Layer 9 of a small transformer language model trained on English Wikipedia (13 layers, counted from 0, width 128). Numbers have three digits each and are written without spaces.
A neuron's activation on a vector x is GELU(weights . x + bias), where the dot is the dot product.
The model reads these tokens: " year" " he" " part" "ic" "ip" "ated" " in" " Charles" " II" "'"

The vector x that enters this layer's MLP at each token. A number n stands for (n - 500) times 0.0089.
0 " year": 772494568566607494333626493619389654438472534446462630149458628619584222386608441541459406377506460399295344495460509570435566477609559582518364623462389465481636507530435655299441625613492634582455550602433598543585372495525312553457461400577571433482511579569571676635544395483431363482348278453317503492736539470532532514502643628357477512616539409543314259434743526254609514642579
1 " he": 660583838410405477494548403631425643594483415603565845405691613487601245394447367714574588500536441277409476450362579493402442479467493541516519626624396494651555464504559509438563579468462761514494629306458571396715481431536402614422461705459393294395263649494427431266605604525418650673380553435341503484496589356539421479450694633729366493535232349427256392611619443426619390469372
2 " part": 811590557495449573479587579444390663631413599530611599428597526556437428432489425515433600501622600473276422543361490579407369405618484499600543608562419677659477316361601335369482669467538506731715622216580615461438390356407294557554751544470548390284316438670490431428515458492469534637291555235265562432455616517503440557312675671802393470459512467415359334555729427473595321522414
3 "ic": 574702589484424528486437563627315760499397483605625579506678533595349304365457368454425487521654584538381369538244529590442411356520551492589447368592381428561705358321534378455501439659408603510691579479704310512692573292397260708503780582499505168534317516514455369487510719503352596497380530606299623566485476342505479405434613537673462312495522536648358470449729532484696434548593
4 "ip": 579561593358529437518495594543426781555506420477602519431693476581445369509513363610587603386613555449338356634378539447318483555577579482517384594668442316763663307282623373435477489370433531645630703321620580400488472313353378772606801521546403261582298571625515540457496595434443442442418463559400415438523435311487496656391680580769525337628412531495525351555684312344644371560365
5 "ated": 491591428486617537519376427557577710495437558531538709330677518485381336497521448443260651430553461575224291496372562587437472489441543411629461553588394353496642436474676367477563566500488571578638541451642621370437602366420360791491704426578644318581387384564582410443414793548457611635397475334490577460642596565468462514369702540505485370493560190518234283472705516410841428503320
6 " in": 610581761537451496535561383500518633507448434508659650272726660664587394529325528425538619427545424403383436472509640598390419527492301588547458496411427429615533438423550515475494573475505515547640576562688651475506457546382400646542420543380724332475441568596632552216370688457395579592300427334294581423619545523633428473394735494505436467464513027438344505375685440441851440468384
7 " Charles": 485615735550425509496434344527545623652394348596568693202615665675409387367325447524582623355735499440371546400326561462618427422429312651484350594506571374568604526443351481519456584407440565568635710515476464671483378564320546561591510395291608361432449526537739451280575522595551487685423629508350455462483640544778434402480687600647303659645273455466277250556642382479641445349492
8 " II": 614681658556450603595429441402512645529450394523617670169781456557470492535436352479494612468677515412314427453343559645284581417456264631438494388637540529401602372619421474460498513447441493655589702528393589753602367495404520551501669490385728315508369493566689403468561598565589475785363545519306501431459608555672295433487614559583391570575293481241222401517645340558649287377441
9 "'": 672539583408301569505387338573572660579394377466588589271876457539554421494514490527441641435668370373361369498674532682344474514523238678693420408721463582540541505560533392472467419573570502586611664555537422654691489511395480474652633663480616350442360384466563347432537634532649490621492537409336590499609656337745372338444723463504282558609285446426290306303505311537564407401367

Each question shows the input weights of one neuron of the MLP. A number n stands for (n - 500) times 0.00097.

n102 (bias -0.032): 614358506290550646411536704406398466469445463336564562314497549433432606655637626450585488656395490374469565400619519408500575451517397415526767534534597620549398635531519347503566460608481237188515455625405409471513266459668433482615543513531574555656576339516567574393248510566536583407321472388494640573466422408437577637513517624597663625372503609503404457516543649608455538556293
Which token does this neuron like most? 2 " part"

n158 (bias -0.054): 494349535809506548417567509544430436601490636493500510586357447418571581651394374494531359462644357346479646612552519401551346558520430465586741651360635481552446472573293653258618503608584595372558368424464560510367391583378710438449543532537568424468402686664564300592297609500435631367478566416509327484646462494331466405547589497529414449333733423510587491607619599480452545628590
On which token does it fire most, and how strongly? 6 " in", at about 0.13

n49 (bias -0.081): 549554792275418475562550441521288375448643593548531487422440580603589515567621509600360395472354494424672545404541366475571397503471565500404338449347588616582488603473482485342405536686648472724512451355431515420543376583535592471576488472330519576540462638411438580555658540385361370506417582491748654488337370574334419431512464380409518327714407553482542482686468476662534348554575
On which token does it fire most, and how strongly? 1 " he", at about 0.2

n333 (bias -0.051): 494708413655436383427467427591456445556507485353434633509512464567408629513596603441415422443598487484670540515376670443459700710533373647525244494407410597439592497576462553493408654302522538573494416573383397418402713708436462506404503570570510413516518515644409537472354455584817475611636394370612493525389447248540607662353457303547531303516701373506580582448461522350576516618377
On which two tokens does it fire most, strongest first? 6 " in", 5 "ated"

n32 (bias -0.091): 438355233398520180511660490413467423428618543485642440382493360370595562587547697421641576598680410417616443618444352416540464552428263514299548372457421446731522453609529486695425635687324533544538403412612543559162471529532722442687291390472474392431426486529440722420601658428679485624449431489570725777457540594478492466514526276510620273482614221606692479403534546655485610686418
Which token does this neuron like most? 6 " in"

n79 (bias -0.108): 348497577426520468408446409482535493346557317420369576459172562656370513504632702692595460592700460454429448445500500557489493511441743486624657548628430570374189346473493760507686597613538486464463580503464307316539457376568132606487418337589418628532497452370551329563489553577399795472397608756375463578348594493420608413462455372526473457596579511634600683576738472577621568600321
On which two tokens does it fire most, strongest first? 3 "ic", 1 " he"

n56 (bias -0.055): 668402574358569582576368787593306532581500617469575581285383303540667692567658652415489426493404508578428580350500371684617548592733632459613504471617489548240332544662433276423260591465493638508489440468619589410321504388518414318599318545677587743425396325559356442459254349574469549416747374383432359578515526649548595416411311602586457462485639553388555385485353704488879451606427
On which token does it fire most, and how strongly? 2 " part", at about 1.3

n224 (bias -0.073): 583561510423654462567716513428336251459474459590312500534568662383659576521486450497683418601607703545574418514664324591640682525717364635528296334371555476568490342537591531475702456432349555409557464627625466280330458444239483611229564563446504530448470531452718399607532433259446399507647596602480471521439380597486592564734535293404534476419619325365503673279579483334458612524574
Which token does this neuron like most? 6 " in"

n52 (bias -0.064): 763330467632551533493510612656544514558259468440603462385250451658507590613453384348482334456455459613754733461381403423452413455131766456540407418468569413698485724507463547474451500575500591556496600658586453280533658474577610332469472438567533441559475682573352408631504647569432647575500533582409175474357511423234461466384513371507660404559568489409650205448576736409768504669475
Which token does this neuron like most? 3 "ic"

n232 (bias -0.035): 558438538459508425576537447540406576316532517454618417579554531508411557551450491449494555509493467532624456620479355442509481605478504555532565610575479634531562572589569439335515508333416453498473496471458428515468571566502369552567517534581411490513531529411626488500502558606544528594455517508393352427443468483414441458608483464474637513381611571513517422331589632549491560479567
Its three highest activations, in order, are on tokens 3 "ic", 4 "ip", 2 " part"

n89 (bias -0.084): 439440564623537540531559431342482256321243648399373393633631605326542593407372640372342551319414663514455316706462375754529600411523731428540507430429429522363446600598406620634631567433614673602555384437378590681428642507302601584531546344640614438456733514604312318450240489607437551391493285542514598681553653630404553444482451648450227540416588540720535549467301659444522315450563
On which token does it fire most, and how strongly? 5 "ated", at about 0.4

n202 (bias -0.035): 393549671367485572351479400466475597500361362337421464372537627439482503559481474335469464478448500306515540617449669544538628548441626331405392485712596622693399497594500500604490469426422522551615500506668444326632500450533579303524384386601570341655612343484376378428370440824523567417516503577576451594552332679426743513379591358561564601586306551550466545616484497490506373747436
Its three highest activations, in order, are on tokens 4 "ip", 1 " he", 5 "ated"

n297 (bias -0.031): 537542473383492356396456541704703473470460671525518598486506392621708360710699513340418680537655481637447665449544428478420588541487400384448457437602636375550396618609497626396535437620388396491550575568491421531427519463515531443427384408337565602457308398494648363457674407445629426368632564437656612448446452500261542418500631290429467546503506605601360438547634464510303577515416
On which token does it fire most, and how strongly? 9 "'", at about 0.98

n307 (bias -0.056): 538826514483500438533621513551373523449519554475435479568771734395513327619301563192446490421260430588573463513556479417483442482461611561404601560363243452409431490497400591479472507454517705479530445642426609318343583599563548349533600246580497755507572500510751523398458528666521497233441293554530493589718334394328489609402562661646434400580637365473610454440479433493597476584603
Its three highest activations, in order, are on tokens 0 " year", 6 " in", 5 "ated"

n337 (bias -0.097): 555571522474534559259546535580478465442734622564449523536360356472351451489421545554525646559693684493680403471553385636648613545462458318246481625489641306429500623542735234250246586398529544541630545616673300382507278449507566401462436603571511511688634607402447422303436504583462721564677333565599354225622522522269481655638447493388450437378306574753554409545618636470489279680322
On which token does it fire most, and how strongly? 4 "ip", at about 0.28

n30 (bias -0.048): 562608481495610527537542497637503644465391466444465388542667441401563466441679542489411505571430623462539439497414395399478556361426412540465530537476546438564451393613633537469621542383754527547526508589352476421503489802524563553567283320474423490486557617384576334281503508524514413402448438468544440519601454546398299430406554497445566486516590654408534500522494444593486325327606
Which token does this neuron like most? 8 " II"

n339 (bias -0.040): 481262650410632509449435515358472317435403809487572627550533545715503503466451462509457344509442427454497375424709658506491448373452429565606679449549509494440444614584562558593381394516424636547423479330474506382534591717628512393462554372497446500622458548522362488447740663647439615485435469412524481239543485404659484452432545357474527241259445647488551595401616567484478519357566
On which token does it fire most, and how strongly? 1 " he", at about 0.55

n83 (bias -0.070): 622385614442639216542452421364403611382477535481403352506588452455493589668390390507629238417322552414580412334617263594743382537241318550406383598391589468636691461594561288589716518611557285646414476576589675489378529486548205641521402514678493600576545518457368483489422460461500562651558439320825519464592550514454485452681578570324409446380528362558609583622347528422601692747430
Which token does this neuron like most? 6 " in"

n358 (bias -0.079): 292297290456549478479437512760541614327456397474584500438555581608554488847494379558509527497314650389524567347440722478484546430390583515394626497332534404439416522569419598651684454615540581607401488599516515350537585578410587576536394462400623408281515400726275455574535594555414406518456478417578604500598454562647609612555356512405503456424619582615539398353558488448550491589351
Which token does this neuron like most? 5 "ated"

n177 (bias -0.038): 401441399481512526481320436380583441440345519470506562428581606555519500465745536453519424574391418494583628566595649577345389493490390370638215634512576471285586494525487666569497641355582366138338660672484516468484671503546558389464438269553461515577457650535500621484513316487569426628484468409426557446497509420340649470443431640379581474484441397545568264569795528510458397603690
Which token does this neuron like most? 0 " year"